Layer 3 of a small transformer language model trained on English Wikipedia (9 layers, counted from 0, width 128).
Take only the direct path to the model's output, skipping the later layers: a vector added to the residual stream pushes a token's score in proportion to its dot product with that token's output vector.

Output vectors of the tokens that the questions are about. A number n stands for (n - 500) times 0.0025.
"aking": 504 121 686 454 256 518 516 627 406 434 502 324 651 807 439 239 220 340 525 305 326 595 763 409 389 477 619 387 441 514 297 561 519 533 478 487 181 196 405 613 706 527 582 345 559 482 466 628 548 348 487 563 396 605 263 412 339 412 729 563 571 542 455 455 458 370 429 548 426 555 462 258 778 493 355 424 269 315 405 575 252 559 509 408 601 313 414 211 585 581 423 75 644 534 94 500 385 480 329 517 732 521 908 247 377 466 542 699 293 491 650 365 594 256 382 462 538 610 518 428 619 586 443 517 538 470 663 517
" career": 720 426 698 625 491 504 620 422 600 541 493 222 633 384 356 496 632 725 755 301 504 512 725 661 463 223 537 582 399 388 125 667 432 560 700 578 246 350 417 437 567 647 233 575 549 452 445 488 418 492 705 545 590 674 249 406 443 538 484 724 545 564 631 312 500 508 320 444 322 410 703 513 522 409 359 348 311 342 529 629 698 730 473 294 754 640 631 518 509 578 545 529 507 640 343 511 766 551 421 592 596 533 424 609 619 458 410 276 273 496 609 578 509 311 297 372 372 545 694 89 393 430 417 544 521 632 504 419
"van": 546 486 520 412 346 462 544 348 438 461 501 210 365 381 400 433 283 465 341 487 699 732 373 340 755 316 545 522 245 588 548 602 388 439 565 598 451 512 539 371 385 340 469 436 438 237 441 328 391 322 439 512 661 496 377 557 523 540 455 446 596 379 810 599 365 405 427 370 363 554 391 389 508 377 534 396 229 219 401 370 637 496 360 570 438 535 523 550 496 441 535 19 371 469 432 588 628 489 662 659 450 397 670 323 473 686 612 417 544 643 473 674 344 700 226 453 184 570 579 613 675 313 658 446 617 258 743 250
"attle": 500 543 634 363 799 647 616 628 614 209 500 247 759 401 533 386 462 281 581 445 544 698 507 402 352 722 434 588 406 622 318 566 425 751 450 608 303 472 594 636 581 513 687 561 484 474 479 524 399 558 417 587 622 624 420 517 452 517 526 765 571 518 656 550 670 355 597 600 444 615 755 500 521 408 562 553 509 277 126 524 469 412 400 583 536 376 666 500 504 481 588 282 507 520 409 331 751 565 747 618 845 216 584 288 464 476 386 624 414 750 429 349 668 492 245 252 558 628 603 272 525 615 627 343 440 480 271 417
"\n   ": 471 470 675 333 725 634 483 620 554 610 497 575 390 422 340 335 306 330 680 730 413 709 705 418 471 527 635 718 504 558 652 528 452 500 609 737 546 314 577 504 504 534 488 596 699 325 799 485 557 546 643 381 700 272 508 492 446 556 421 601 532 379 758 666 482 500 524 342 381 374 508 523 627 348 493 759 585 478 615 464 604 409 547 510 439 402 402 643 332 376 577 410 421 562 766 555 439 682 582 515 483 246 500 408 565 379 272 562 541 645 386 421 576 511 470 365 500 500 500 406 557 426 399 333 467 355 504 328
"ade": 519 449 492 418 723 800 361 363 532 398 497 372 623 612 410 407 520 583 618 64 348 470 454 289 393 759 566 327 467 453 402 288 429 366 516 492 528 500 415 363 600 456 284 527 345 472 490 340 533 478 606 447 235 469 428 520 337 669 676 447 466 740 528 382 586 670 496 457 535 643 564 200 560 316 559 374 257 350 562 589 401 508 479 604 519 128 438 472 675 302 397 253 464 492 465 320 401 336 739 442 619 581 430 362 682 581 571 480 488 627 593 425 568 563 606 572 622 617 662 492 575 565 525 366 765 375 466 560
" game": 642 483 737 356 476 713 511 719 747 322 501 335 541 397 329 457 306 515 529 583 383 526 549 703 363 601 512 586 411 449 323 577 488 345 692 462 310 500 298 446 573 647 431 596 662 338 553 455 635 423 594 530 543 356 404 512 470 594 519 743 522 475 668 445 343 306 394 425 249 421 707 524 648 258 515 590 460 446 527 330 426 545 488 614 568 530 529 593 615 382 470 640 342 711 660 747 564 689 691 500 368 569 435 212 356 496 267 564 269 398 719 388 369 480 224 572 496 428 443 421 508 476 623 752 443 659 489 611
" with": 386 545 555 543 396 446 533 365 298 642 498 635 490 600 633 358 459 556 517 608 344 426 585 529 500 711 515 441 591 513 511 489 675 318 390 465 614 442 359 494 595 407 386 539 529 541 357 255 646 583 494 538 554 579 410 399 585 585 318 506 578 582 519 426 549 645 596 479 438 556 493 503 544 447 368 285 610 670 542 468 274 365 532 586 667 627 582 481 503 411 382 547 492 391 358 590 530 672 427 533 479 646 434 377 521 429 329 287 404 503 702 485 410 497 661 468 536 474 453 641 448 588 579 414 465 573 419 474
"\n ": 386 491 571 387 700 611 561 741 421 557 498 541 309 546 242 397 478 524 718 680 429 616 582 477 462 416 548 613 606 527 492 513 436 500 599 783 443 433 557 528 404 539 454 590 591 358 695 527 642 639 655 524 631 332 407 380 303 630 408 729 430 330 921 559 416 627 592 401 567 503 462 446 633 288 566 671 587 596 507 447 447 510 356 539 463 483 444 591 439 468 578 512 465 541 574 360 420 703 424 479 464 376 433 508 592 311 418 507 625 522 393 588 436 628 588 544 545 575 442 422 514 594 284 450 609 503 547 259
"ment": 696 358 571 500 279 348 437 685 248 228 500 564 749 352 412 803 178 679 496 717 577 575 613 579 500 495 299 655 476 628 528 622 312 434 771 559 274 385 339 380 281 604 592 427 496 302 464 518 512 513 276 375 796 885 472 313 563 612 784 571 407 680 552 548 593 353 567 210 884 594 510 619 576 412 487 509 625 454 363 827 787 347 691 513 491 261 578 418 661 461 486 254 426 487 574 601 559 708 616 642 337 372 690 281 495 632 366 447 583 680 633 719 908 641 593 392 580 657 611 536 477 394 487 518 527 635 247 256
"ivision": 492 403 600 565 717 604 461 371 815 314 501 342 621 509 445 689 589 500 653 428 429 625 688 561 933 566 630 460 167 519 434 708 158 545 655 525 352 284 440 346 311 517 230 521 839 194 434 650 457 585 448 537 711 573 434 638 517 479 591 603 480 270 636 681 623 334 573 336 592 314 505 224 566 581 508 622 252 433 314 394 559 637 459 402 376 496 500 451 465 599 721 91 331 616 637 619 508 548 337 538 679 433 478 500 454 492 491 571 386 625 419 311 452 465 662 388 638 351 775 492 379 491 408 573 309 533 590 684
"\"": 693 544 524 412 240 199 461 732 302 399 501 235 589 513 162 330 508 358 518 595 590 573 510 533 459 496 392 543 428 453 431 482 611 375 589 504 414 389 763 427 595 512 432 348 280 532 391 327 477 707 605 388 330 485 413 589 433 492 351 341 736 679 468 420 692 521 235 605 395 727 487 389 385 465 613 710 532 671 626 632 373 455 700 372 493 635 518 699 756 297 492 474 591 403 450 628 602 460 349 401 360 546 322 587 320 602 496 748 427 411 632 585 528 480 562 369 571 418 700 410 508 628 504 496 444 601 518 463
"iforn": 722 500 572 529 375 532 583 583 454 221 491 415 711 329 545 306 359 539 566 461 539 733 419 333 652 370 697 751 223 799 434 561 301 462 551 490 214 317 576 319 594 629 511 555 510 495 733 324 551 381 525 490 679 555 294 389 675 369 500 650 313 787 469 509 476 304 345 191 603 558 478 242 536 413 486 639 364 391 450 265 716 661 309 949 466 598 251 656 94 616 515 53 670 807 440 570 660 354 544 584 836 158 771 565 588 554 409 510 400 621 591 655 587 408 314 730 370 636 605 485 429 287 786 753 368 222 240 471
"uel": 527 459 509 588 798 529 521 468 871 278 496 618 763 439 389 620 538 253 579 288 653 539 830 412 780 495 660 530 514 270 594 513 327 465 500 568 302 562 379 505 655 448 592 541 782 466 512 423 492 404 533 424 480 291 419 803 392 789 685 518 473 435 505 592 518 634 563 173 337 527 823 148 562 485 658 444 697 518 340 284 623 603 618 513 549 514 647 625 495 744 410 143 551 684 314 528 732 543 561 784 421 495 684 550 829 486 594 928 578 573 261 603 367 674 727 617 350 765 486 293 355 236 504 491 397 491 607 487

Output weights of attention head 3. The head adds the sum of these rows, row i times number i of z. A number n stands for (n - 500) times 0.0019.
o0: 659 496 460 392 388 627 703 373 366 457 305 382 441 339 544 402 409 402 769 432 492 587 451 357 343 554 380 583 446 471 583 378 644 664 361 544 327 449 591 647 534 390 458 709 608 395 218 430 446 399 431 489 390 766 610 512 750 244 571 541 218 476 500 401 442 328 583 611 633 631 523 636 448 431 368 700 512 408 678 267 653 588 460 687 496 850 304 733 647 452 676 433 426 288 679 600 305 566 440 779 594 619 381 404 419 598 383 606 455 390 579 511 468 374 624 330 282 724 458 516 572 596 452 560 544 697 525 384
o1: 518 463 335 574 311 504 386 487 245 492 729 439 521 561 487 542 742 617 522 406 552 589 468 280 346 660 655 168 611 397 404 183 579 491 576 530 337 475 767 558 761 395 326 405 588 675 370 381 793 620 478 504 223 413 504 549 169 584 722 540 441 572 568 225 696 188 528 800 379 507 395 559 484 655 398 595 436 393 724 309 496 232 424 589 447 587 368 500 411 574 509 282 520 680 377 718 550 460 700 520 548 470 365 537 374 620 699 512 513 486 383 524 602 463 537 577 372 577 377 445 257 390 362 705 693 303 487 632
o2: 623 611 250 500 453 349 390 606 500 503 278 405 601 620 730 624 529 511 549 545 664 644 587 448 619 288 408 658 469 653 731 537 565 578 418 393 538 381 514 554 563 620 632 451 444 478 609 335 640 552 500 244 474 631 394 342 396 531 450 573 381 183 630 493 630 558 605 584 326 340 437 534 521 538 724 471 389 686 440 442 318 532 570 470 469 322 407 307 331 432 387 528 617 383 552 481 381 657 586 608 428 705 542 614 370 507 161 504 389 583 646 662 474 440 486 759 674 537 464 337 407 461 380 604 649 478 485 367
o3: 601 739 483 255 467 802 561 172 604 347 495 561 325 630 641 517 500 508 666 573 319 500 240 428 438 424 487 251 562 320 315 485 658 642 446 389 575 258 516 562 635 542 316 496 593 387 342 717 633 673 356 676 475 344 235 525 334 341 202 814 592 513 504 577 508 551 468 475 371 481 719 418 692 231 573 491 419 558 860 665 492 752 428 624 544 361 273 375 398 383 186 544 250 269 576 522 483 456 420 605 355 421 273 389 500 442 537 542 364 477 460 520 479 542 479 260 492 684 347 410 598 644 528 350 388 401 487 541
o4: 267 339 684 513 343 419 470 361 417 490 580 404 561 590 593 557 402 591 496 605 339 496 471 519 560 407 279 278 520 354 483 552 580 401 418 404 616 413 338 586 635 630 569 461 420 337 639 103 195 147 330 511 668 363 546 492 169 668 294 556 459 554 566 535 608 493 555 757 519 594 371 532 482 484 231 625 581 452 579 524 552 408 452 662 347 378 547 380 654 269 480 467 669 626 346 561 356 560 490 383 277 313 428 359 697 638 485 572 488 521 341 522 391 739 444 395 438 566 530 388 636 452 618 558 387 519 608 677
o5: 523 647 405 447 707 500 312 357 323 910 505 504 581 520 653 444 576 671 558 623 360 701 336 617 328 332 269 500 650 488 717 814 614 287 509 826 739 317 475 420 532 496 582 489 358 547 339 292 585 500 388 546 319 425 629 420 660 667 636 491 757 452 645 617 524 212 297 478 393 455 558 604 696 416 734 510 426 664 593 559 422 629 417 735 486 585 513 632 262 488 500 602 585 165 504 545 602 450 364 578 455 592 317 685 444 639 445 346 563 236 376 468 307 618 377 567 467 509 445 644 688 605 581 434 746 447 237 204
o6: 626 512 552 475 555 565 469 421 422 482 406 546 437 326 577 188 440 210 135 484 462 360 238 444 328 623 584 525 369 500 511 485 354 788 504 476 592 650 604 476 663 153 381 527 720 635 735 118 413 660 438 574 412 452 540 484 259 466 323 479 396 456 366 415 365 374 673 609 655 496 793 392 416 558 468 238 496 520 484 636 388 616 491 609 471 620 382 630 347 504 615 292 459 540 649 609 401 353 334 665 458 254 621 594 526 626 342 333 446 595 357 594 590 496 386 563 637 476 551 561 549 371 395 643 475 765 551 425
o7: 444 538 346 638 400 373 389 480 286 454 456 697 465 482 345 449 493 683 712 424 444 583 634 429 438 255 261 450 500 168 579 721 691 469 622 492 529 395 428 358 387 590 400 490 375 632 622 397 519 474 569 275 524 607 657 519 539 562 628 368 534 322 328 591 539 668 681 394 644 631 341 522 474 246 609 544 412 600 714 566 294 534 593 583 595 451 528 467 532 402 521 426 747 379 544 593 624 693 744 530 844 280 415 580 555 420 601 286 389 635 602 522 540 720 539 406 747 408 246 687 703 489 419 492 372 460 545 581
o8: 564 281 271 422 410 356 667 595 402 463 545 560 464 517 563 416 689 704 557 414 777 564 406 297 284 372 477 535 434 597 362 640 516 562 449 389 615 670 595 637 861 211 442 503 561 500 476 438 522 535 633 297 595 456 672 529 424 385 755 496 357 537 526 504 239 449 599 434 293 571 274 514 465 613 513 558 678 536 402 446 407 365 658 541 500 94 582 646 459 405 488 618 503 577 422 474 522 454 388 430 565 513 576 471 397 415 431 274 477 536 462 452 422 524 529 534 451 645 529 563 507 571 441 746 361 448 496 240
o9: 457 673 696 392 472 464 612 552 455 595 415 552 703 474 756 622 513 521 601 493 324 454 377 529 508 473 796 492 394 497 484 625 572 711 512 464 666 564 597 641 600 529 335 488 540 650 539 530 553 703 698 521 561 249 619 330 216 500 451 432 430 293 518 551 411 584 607 572 325 532 490 470 292 504 296 386 336 655 493 401 379 500 349 387 356 295 650 590 427 724 646 391 476 371 540 297 429 353 403 645 357 548 435 454 392 590 635 325 703 325 685 456 489 330 496 629 545 533 472 467 580 584 656 665 445 434 496 302
o10: 544 280 756 273 546 438 564 523 485 490 545 381 658 391 463 351 503 511 677 522 566 303 365 782 359 646 550 324 278 331 726 437 604 390 348 452 405 655 371 261 414 373 635 589 500 496 554 557 564 600 357 482 707 619 384 661 186 347 396 366 319 493 463 434 546 345 545 332 529 468 451 520 390 369 538 508 581 585 638 723 507 546 697 540 378 526 430 480 540 358 152 462 589 616 555 263 457 530 611 587 523 477 545 581 463 352 582 475 534 508 639 260 489 356 582 440 427 555 347 482 559 585 551 478 459 533 672 611
o11: 721 762 392 409 541 496 627 599 488 375 814 511 409 660 609 619 565 359 528 578 614 525 533 485 496 241 496 290 597 587 560 406 614 375 344 612 283 500 493 496 599 347 382 384 395 523 389 508 311 445 568 698 604 429 714 568 475 347 435 540 438 771 297 276 461 404 496 477 322 379 677 432 460 437 673 440 679 642 394 524 483 500 852 426 516 441 278 528 438 532 128 475 413 462 222 652 508 476 624 471 428 572 518 321 403 457 405 641 704 455 533 514 597 614 368 630 387 442 237 539 461 720 482 371 755 590 411 700
o12: 203 300 603 384 554 637 364 279 329 492 579 463 353 512 530 649 583 563 540 422 508 469 443 530 759 352 760 235 424 585 430 639 693 653 527 723 237 437 545 279 404 517 360 554 603 778 627 513 504 455 196 438 560 319 475 646 388 697 383 567 528 650 444 466 640 729 557 406 504 623 443 559 456 277 397 572 703 591 662 649 461 603 293 319 710 245 327 665 487 508 350 375 424 385 590 489 344 290 354 537 677 765 295 753 632 319 395 458 469 527 526 861 634 636 580 621 630 690 450 681 612 413 512 370 552 539 200 538
o13: 359 794 236 703 573 567 603 601 520 433 369 406 539 411 326 559 445 612 524 528 605 324 485 457 718 694 356 595 739 482 493 450 336 619 596 433 475 601 684 550 487 504 704 609 496 585 521 504 515 567 468 705 672 398 625 842 307 324 632 356 530 220 675 401 607 554 331 378 322 723 594 413 548 552 514 324 441 351 351 285 429 356 620 464 656 399 436 627 457 482 675 411 592 695 532 386 643 459 232 593 496 458 385 470 255 540 400 644 643 588 439 375 679 431 469 583 522 691 577 417 548 588 382 759 576 365 282 581
o14: 797 200 542 504 570 419 427 413 509 481 490 350 429 447 666 592 526 325 369 551 488 400 149 365 526 296 434 628 522 408 608 664 598 297 464 462 623 259 536 463 500 349 424 581 306 388 428 606 339 392 369 598 298 482 416 252 431 403 371 407 719 259 727 322 573 492 270 580 537 662 472 516 675 483 592 353 513 471 396 416 565 224 286 288 549 431 658 477 576 328 263 345 389 559 665 511 629 368 750 625 776 593 679 549 634 450 844 387 373 455 726 381 287 435 492 705 444 496 418 509 351 279 251 389 487 586 535 640
o15: 417 323 456 624 598 439 500 558 492 424 475 647 663 515 252 552 315 444 292 635 627 412 416 415 572 394 656 631 652 599 526 690 709 396 324 597 643 806 465 602 457 496 547 608 443 516 573 546 599 496 500 605 347 552 588 532 157 340 475 652 731 447 627 464 320 429 739 645 568 574 496 358 344 781 523 532 769 104 558 555 467 477 664 496 597 417 553 481 500 250 355 310 326 376 516 451 739 551 431 654 487 511 568 567 481 597 492 560 739 573 570 216 614 738 168 474 404 349 362 431 512 269 447 402 389 455 487 504
o16: 468 486 667 571 619 641 357 447 360 667 518 788 562 647 254 607 510 427 553 515 577 429 343 570 659 554 667 756 461 534 517 778 370 359 476 247 396 660 489 576 433 592 590 531 310 489 386 643 391 640 424 493 529 376 408 645 411 152 488 519 396 441 474 663 291 586 493 840 653 545 379 425 517 508 547 695 504 378 595 445 577 557 508 385 728 363 466 381 348 671 586 531 497 529 389 610 540 160 361 620 546 546 500 532 541 657 562 350 738 690 414 476 624 415 580 456 349 515 356 455 571 482 524 373 492 530 543 464
o17: 663 853 606 496 470 300 543 249 595 85 658 385 701 652 384 610 449 622 185 370 311 322 617 518 588 560 671 463 203 460 661 608 583 728 415 620 468 426 390 500 406 452 444 581 360 539 580 713 556 689 564 513 654 620 636 530 495 740 574 662 624 234 482 602 492 664 415 266 408 411 492 598 500 514 429 371 357 491 613 705 432 504 610 375 319 636 424 402 566 418 313 321 599 680 593 388 452 182 437 403 546 379 317 564 500 565 396 146 642 424 538 338 406 418 665 528 278 643 746 380 531 526 752 979 455 500 440 344
o18: 500 650 562 463 335 330 448 321 536 430 600 641 599 580 407 569 456 489 452 684 379 433 394 288 641 573 464 379 593 633 472 388 695 453 553 210 323 443 530 556 377 435 414 542 221 667 664 778 375 452 321 463 208 571 194 255 521 323 496 472 533 492 371 415 525 425 850 600 496 517 419 582 598 650 500 452 733 384 283 463 399 278 539 550 214 655 613 365 434 482 431 525 583 435 531 392 519 440 424 504 404 469 580 605 295 745 462 629 356 603 473 543 508 530 489 437 467 270 523 461 780 291 525 656 649 383 504 360
o19: 304 368 603 831 556 281 508 415 420 493 748 409 298 452 744 704 435 403 619 383 563 612 422 208 453 409 423 715 315 262 418 243 491 523 719 574 543 346 484 604 802 431 339 692 563 743 386 556 601 664 589 468 320 389 451 596 496 286 375 457 482 158 446 496 448 462 457 262 415 281 614 302 419 332 637 367 272 552 542 409 637 520 398 508 474 437 571 583 319 527 622 411 558 516 611 381 431 427 430 500 385 366 272 631 615 413 411 597 577 324 596 550 342 716 528 395 508 600 436 587 554 301 381 612 746 421 436 637
o20: 672 364 917 683 356 572 291 613 644 531 561 547 698 455 443 575 420 522 269 346 410 455 436 458 583 420 536 532 480 651 310 466 392 453 464 565 571 563 544 522 540 715 640 633 434 593 222 460 619 349 394 390 768 594 586 381 203 357 707 310 455 565 381 489 569 609 428 405 526 659 431 525 457 732 443 492 336 253 391 636 476 602 372 447 556 562 492 493 599 367 580 568 904 436 489 464 549 484 476 677 622 517 414 456 489 796 381 534 642 484 480 365 465 558 381 597 410 377 511 557 401 269 550 473 346 473 437 622
o21: 573 401 551 322 483 445 607 727 361 607 652 553 734 324 628 251 507 559 570 509 476 434 436 326 704 562 677 518 513 381 624 462 673 386 505 606 628 829 520 537 94 593 688 418 403 517 685 544 525 492 570 479 703 367 496 558 426 628 460 274 390 551 328 628 473 520 654 441 433 456 797 630 616 465 485 400 444 558 431 201 416 687 362 713 504 639 547 328 360 449 347 580 698 483 602 240 725 518 401 657 430 444 867 397 449 235 479 467 711 786 342 496 607 356 392 744 645 663 570 457 624 410 686 320 586 672 478 326
o22: 531 543 564 539 500 548 446 118 690 547 272 276 349 555 281 356 674 452 508 447 699 595 451 488 307 415 496 652 690 591 738 318 274 433 616 464 580 540 396 598 393 624 777 433 319 322 466 676 449 645 488 730 520 382 281 465 763 563 563 597 791 597 561 439 569 630 385 480 468 314 353 530 458 500 648 302 512 684 447 504 743 608 532 528 496 645 691 511 597 429 462 655 662 572 601 461 651 454 255 355 475 329 492 629 631 567 362 508 700 422 309 534 590 663 591 471 450 228 347 472 390 593 662 484 471 276 508 311
o23: 401 523 244 717 410 432 577 459 574 432 461 561 787 399 391 710 437 547 290 386 720 577 372 552 709 748 425 567 508 283 471 471 368 290 602 829 625 590 366 391 462 484 361 533 644 484 559 579 504 261 409 492 317 621 452 648 604 579 357 667 392 548 371 792 413 781 802 692 331 465 534 352 538 663 344 419 568 496 761 395 453 554 442 428 746 397 427 548 244 408 530 534 463 377 420 437 701 379 722 420 570 641 620 423 251 603 280 528 554 367 414 425 423 417 430 547 352 569 481 544 488 515 567 383 662 589 408 453
o24: 600 483 408 358 590 460 793 477 369 520 381 576 413 754 367 504 446 517 826 518 529 480 633 637 707 579 380 809 472 663 544 293 162 397 626 513 642 682 407 620 509 282 537 511 567 539 603 638 332 462 459 500 461 624 496 586 466 399 389 243 410 500 585 571 688 675 479 474 539 419 517 480 280 289 424 638 642 453 626 699 666 318 406 659 376 758 793 253 531 593 682 347 887 574 945 438 448 312 579 517 582 360 405 636 512 504 491 695 317 354 508 603 456 644 444 343 313 633 303 562 309 253 771 545 719 393 330 435
o25: 733 517 192 450 381 453 441 522 684 652 610 483 373 309 467 575 257 422 341 456 766 431 527 478 526 436 537 515 504 516 376 516 669 336 435 392 407 451 527 587 573 208 625 326 363 595 679 436 577 592 648 555 393 488 589 682 238 253 624 493 372 428 493 439 513 487 260 360 553 613 696 444 446 559 504 235 648 490 581 368 345 569 633 576 290 518 420 411 514 619 652 578 604 496 414 437 542 537 596 330 545 589 527 378 537 477 468 468 552 707 311 507 399 433 577 352 320 471 374 594 392 521 376 616 496 594 463 602
o26: 483 161 520 493 634 575 311 423 384 578 751 523 369 489 496 473 465 434 347 631 537 264 456 433 529 438 328 455 792 284 486 355 354 443 880 516 618 585 448 508 571 558 285 523 333 377 446 361 607 441 532 511 488 258 686 699 474 525 475 688 382 418 559 260 568 627 365 457 485 510 402 645 633 300 397 614 500 561 312 562 535 383 399 445 504 649 504 457 410 377 587 695 482 384 700 438 169 753 370 478 439 465 459 454 256 410 404 295 488 617 554 691 547 461 354 568 326 366 374 500 437 724 189 480 413 627 590 492
o27: 330 443 457 315 332 469 549 698 536 429 592 489 736 504 674 391 631 539 678 460 504 575 374 433 463 409 463 282 516 592 372 411 177 702 187 425 557 643 406 534 588 593 678 428 581 597 367 598 44 485 561 208 508 470 574 489 526 390 467 623 297 374 286 272 824 380 755 606 485 558 459 275 496 516 698 496 393 393 320 360 754 304 624 630 426 299 298 421 445 601 554 471 588 690 335 486 685 537 507 481 537 549 596 549 442 421 535 430 476 643 486 555 492 581 473 489 522 627 427 374 417 466 614 579 492 647 402 523
o28: 529 600 622 657 522 347 426 752 312 500 373 310 711 417 473 511 463 274 461 473 362 688 457 515 604 344 380 808 696 483 545 348 383 555 520 420 361 384 547 493 435 417 593 554 350 353 610 552 395 467 378 622 432 537 678 742 276 735 568 424 467 603 245 519 365 613 507 584 432 520 544 610 504 570 618 427 750 541 625 737 651 302 663 546 249 539 488 472 477 521 379 331 489 458 580 383 718 345 459 177 634 534 522 415 408 763 444 372 674 431 520 421 716 538 519 608 460 596 481 658 265 596 550 519 434 601 332 474
o29: 315 392 639 545 782 484 696 377 350 593 578 492 609 514 388 378 598 570 381 355 764 344 601 536 471 650 405 508 504 522 540 690 325 420 322 480 422 531 534 713 424 362 462 530 305 535 293 247 294 560 570 297 464 487 575 500 526 405 637 492 470 607 496 564 597 639 663 492 328 486 846 346 309 411 495 420 420 712 366 713 432 569 496 444 542 500 564 650 556 493 109 702 648 535 440 535 723 533 514 141 397 553 448 692 470 566 500 606 644 500 586 779 480 578 488 271 477 600 427 552 324 435 292 480 419 512 243 516
o30: 594 377 496 559 381 330 267 455 674 521 432 398 605 532 405 563 420 597 581 536 523 295 537 358 554 467 108 430 355 554 733 461 435 416 677 433 607 395 591 327 601 523 550 490 496 426 521 714 662 287 524 485 630 316 758 461 470 335 405 545 564 516 205 449 414 445 707 394 442 782 591 643 292 621 808 482 452 523 448 504 272 583 442 500 512 593 432 722 496 657 496 552 249 563 369 493 562 574 436 504 754 762 693 343 544 612 415 757 783 365 507 589 572 513 543 522 590 556 492 456 723 336 430 588 520 652 533 670
o31: 237 630 411 624 559 431 625 479 711 653 605 430 671 610 626 359 471 504 684 545 438 603 546 301 508 113 585 419 504 368 342 720 295 446 401 573 273 393 694 421 375 440 500 449 465 727 582 606 409 320 354 437 303 693 464 524 685 496 432 318 675 646 553 476 390 418 585 520 524 535 671 331 538 562 588 396 292 457 500 491 391 605 491 549 373 346 394 686 209 530 590 568 561 689 581 213 608 428 779 500 638 482 572 606 485 574 754 504 571 400 598 595 320 513 492 689 511 422 567 887 227 758 560 627 504 467 542 512

Each question shows a token from some text and the vector z that the head gathered there. A number n stands for (n - 500) times 0.0064.

"==S": 571 628 607 483 453 408 626 517 622 601 504 481 401 538 489 445 500 545 515 615 485 498 412 466 488 585 547 524 481 423 489 447
Pushed down most: "ment"

",": 532 584 578 533 411 529 487 575 520 466 481 498 592 533 560 497 547 424 527 448 410 557 407 511 622 513 614 502 455 437 472 439
Which three tokens does it push up most, strongest first? "\n ", "\n   ", " with"

"ush": 484 517 590 258 537 461 489 443 518 533 446 401 295 643 527 384 500 564 559 422 583 680 463 469 419 541 443 611 472 446 454 558
Which of these tokens does it push up most? "iforn"

" design": 609 499 460 542 542 462 520 492 338 434 491 622 399 458 572 493 477 507 511 450 387 485 420 480 518 434 441 490 409 391 407 541
Which of these tokens does it push up most? " game"

" act": 573 468 460 530 426 431 395 399 311 492 368 406 384 519 273 473 450 642 580 386 559 540 532 488 435 350 557 453 394 352 416 531
Which three tokens does it push up most, strongest first? "ivision", " game", " career"

" Cup": 643 554 455 515 494 624 389 561 395 332 436 466 393 343 599 293 373 444 458 533 428 269 549 312 356 380 612 399 304 571 465 581
Which of these tokens does it push up most? " career"

"ton": 315 500 544 548 447 477 202 583 478 392 440 426 501 351 712 305 430 441 332 595 643 352 523 357 497 379 583 568 405 685 563 366
Which of these tokens does it push up most? " career"

"ic": 507 460 476 488 499 739 411 506 498 409 395 632 478 442 369 466 586 244 338 493 497 512 687 467 431 426 744 488 530 537 401 384
Which three tokens does it push up most, strongest first? "\n ", "\n   ", " with"

"I": 391 401 509 544 609 839 609 643 506 509 582 539 735 95 492 418 446 700 819 632 663 536 530 586 482 450 363 421 511 551 495 523
Which of these tokens does it push up most? " with"

" group": 576 477 506 619 347 574 472 522 444 505 582 520 499 543 535 490 493 534 573 524 427 463 450 493 437 478 479 354 463 416 505 545
Pushed down most: "uel"

" V": 581 520 446 567 425 519 540 413 573 542 593 661 286 439 580 424 490 525 302 534 449 380 465 534 467 502 490 575 432 447 579 641
Which of these tokens does it push up most? " game"

"-": 598 580 405 529 501 377 572 456 504 514 487 465 532 542 480 499 476 527 464 506 595 496 361 425 435 544 628 471 498 431 505 452
Which three tokens does it push up most, strongest first? "aking", " game", "ivision"

" the": 545 484 505 541 359 542 478 512 514 498 538 544 516 561 563 528 536 481 561 509 420 522 455 542 545 502 498 430 521 483 474 511
Which of these tokens does it push up most? "\n "

"ed": 560 489 530 660 677 415 583 416 259 348 410 462 390 482 414 516 499 426 569 509 459 369 488 485 448 309 411 594 590 542 357 478
Which two tokens does it push up most, strongest first? "attle", "ivision"

" re": 581 497 493 445 508 558 460 429 471 510 406 552 399 496 573 571 544 516 532 599 506 460 441 509 513 521 510 424 604 473 541 511
Which two tokens does it push up most, strongest first? "van", "\""

"ons": 427 418 597 380 612 450 416 572 615 607 473 353 290 474 634 532 440 684 727 447 683 613 483 406 443 515 532 618 472 452 452 606
Which of these tokens does it push up most? "aking"

" dr": 546 468 535 478 526 459 465 533 465 507 576 489 462 506 545 547 463 497 581 475 474 491 487 469 605 482 528 509 465 516 441 473
Which of these tokens does it push up most? "ment"

" to": 546 514 442 688 553 508 660 533 372 417 482 437 498 540 479 467 516 386 469 558 372 428 560 509 615 438 483 478 657 563 332 456
Which of these tokens does it push up most? "\n   "

":": 613 570 416 554 491 365 566 479 495 483 489 467 541 536 491 535 454 506 455 524 584 499 339 454 436 537 607 472 497 455 518 441
Which of these tokens does it push up most? "aking"

"ott": 476 511 625 417 517 565 562 437 529 558 599 468 291 499 526 488 473 649 547 380 586 669 525 484 470 536 604 634 471 517 366 532
Which two tokens does it push up most, strongest first? "attle", "iforn"

"ne": 433 467 528 398 552 439 472 535 460 516 506 432 401 591 473 443 515 563 600 467 530 605 416 516 470 499 495 544 501 533 517 528
Which of these tokens does it push up most? "ment"

" S": 543 279 523 556 570 859 631 596 592 536 409 436 664 434 382 403 427 557 567 603 536 460 555 568 390 503 439 378 559 447 534 537
Which of these tokens does it push up most? " with"

" 1": 557 606 486 620 480 462 660 446 426 542 543 623 491 656 382 609 487 545 552 507 451 539 258 486 436 534 563 380 429 393 467 356
Which three tokens does it push up most, strongest first? " game", "aking", "\n   "

"en's": 492 527 467 513 430 507 542 443 611 545 577 593 315 485 513 412 477 513 346 474 422 502 481 462 471 545 522 585 445 497 518 720
Which of these tokens does it push up most? "iforn"

" elect": 437 440 524 516 468 471 477 536 427 585 501 518 491 500 476 450 518 536 619 529 505 611 473 563 528 518 469 426 510 496 502 591
Which three tokens does it push up most, strongest first? "iforn", "uel", "ivision"

"ive": 530 361 483 372 742 365 473 355 398 581 732 377 212 407 482 545 384 678 685 436 555 550 499 340 503 434 547 542 482 484 382 510
Which of these tokens does it push up most? "ment"

"ot": 526 414 571 322 484 451 585 453 486 400 436 400 498 400 547 506 490 385 476 391 524 532 453 519 586 459 465 447 381 558 335 597
Which three tokens does it push up most, strongest first? "iforn", "ment", "van"

" 3": 505 679 485 524 507 632 458 531 410 548 450 449 620 509 502 469 525 547 445 407 494 460 497 654 490 462 566 464 397 466 433 585
Which of these tokens does it push up most? "ade"

"\n": 531 562 554 508 499 453 557 491 504 544 490 475 458 501 510 486 487 552 505 546 477 470 429 483 536 545 534 458 469 448 472 432
Which of these tokens does it push up most? " game"

"ired": 388 473 434 483 669 470 386 669 503 494 341 435 535 519 514 459 487 397 549 468 663 561 497 404 304 344 521 532 382 538 521 599
Which two tokens does it push up most, strongest first? "aking", "ade"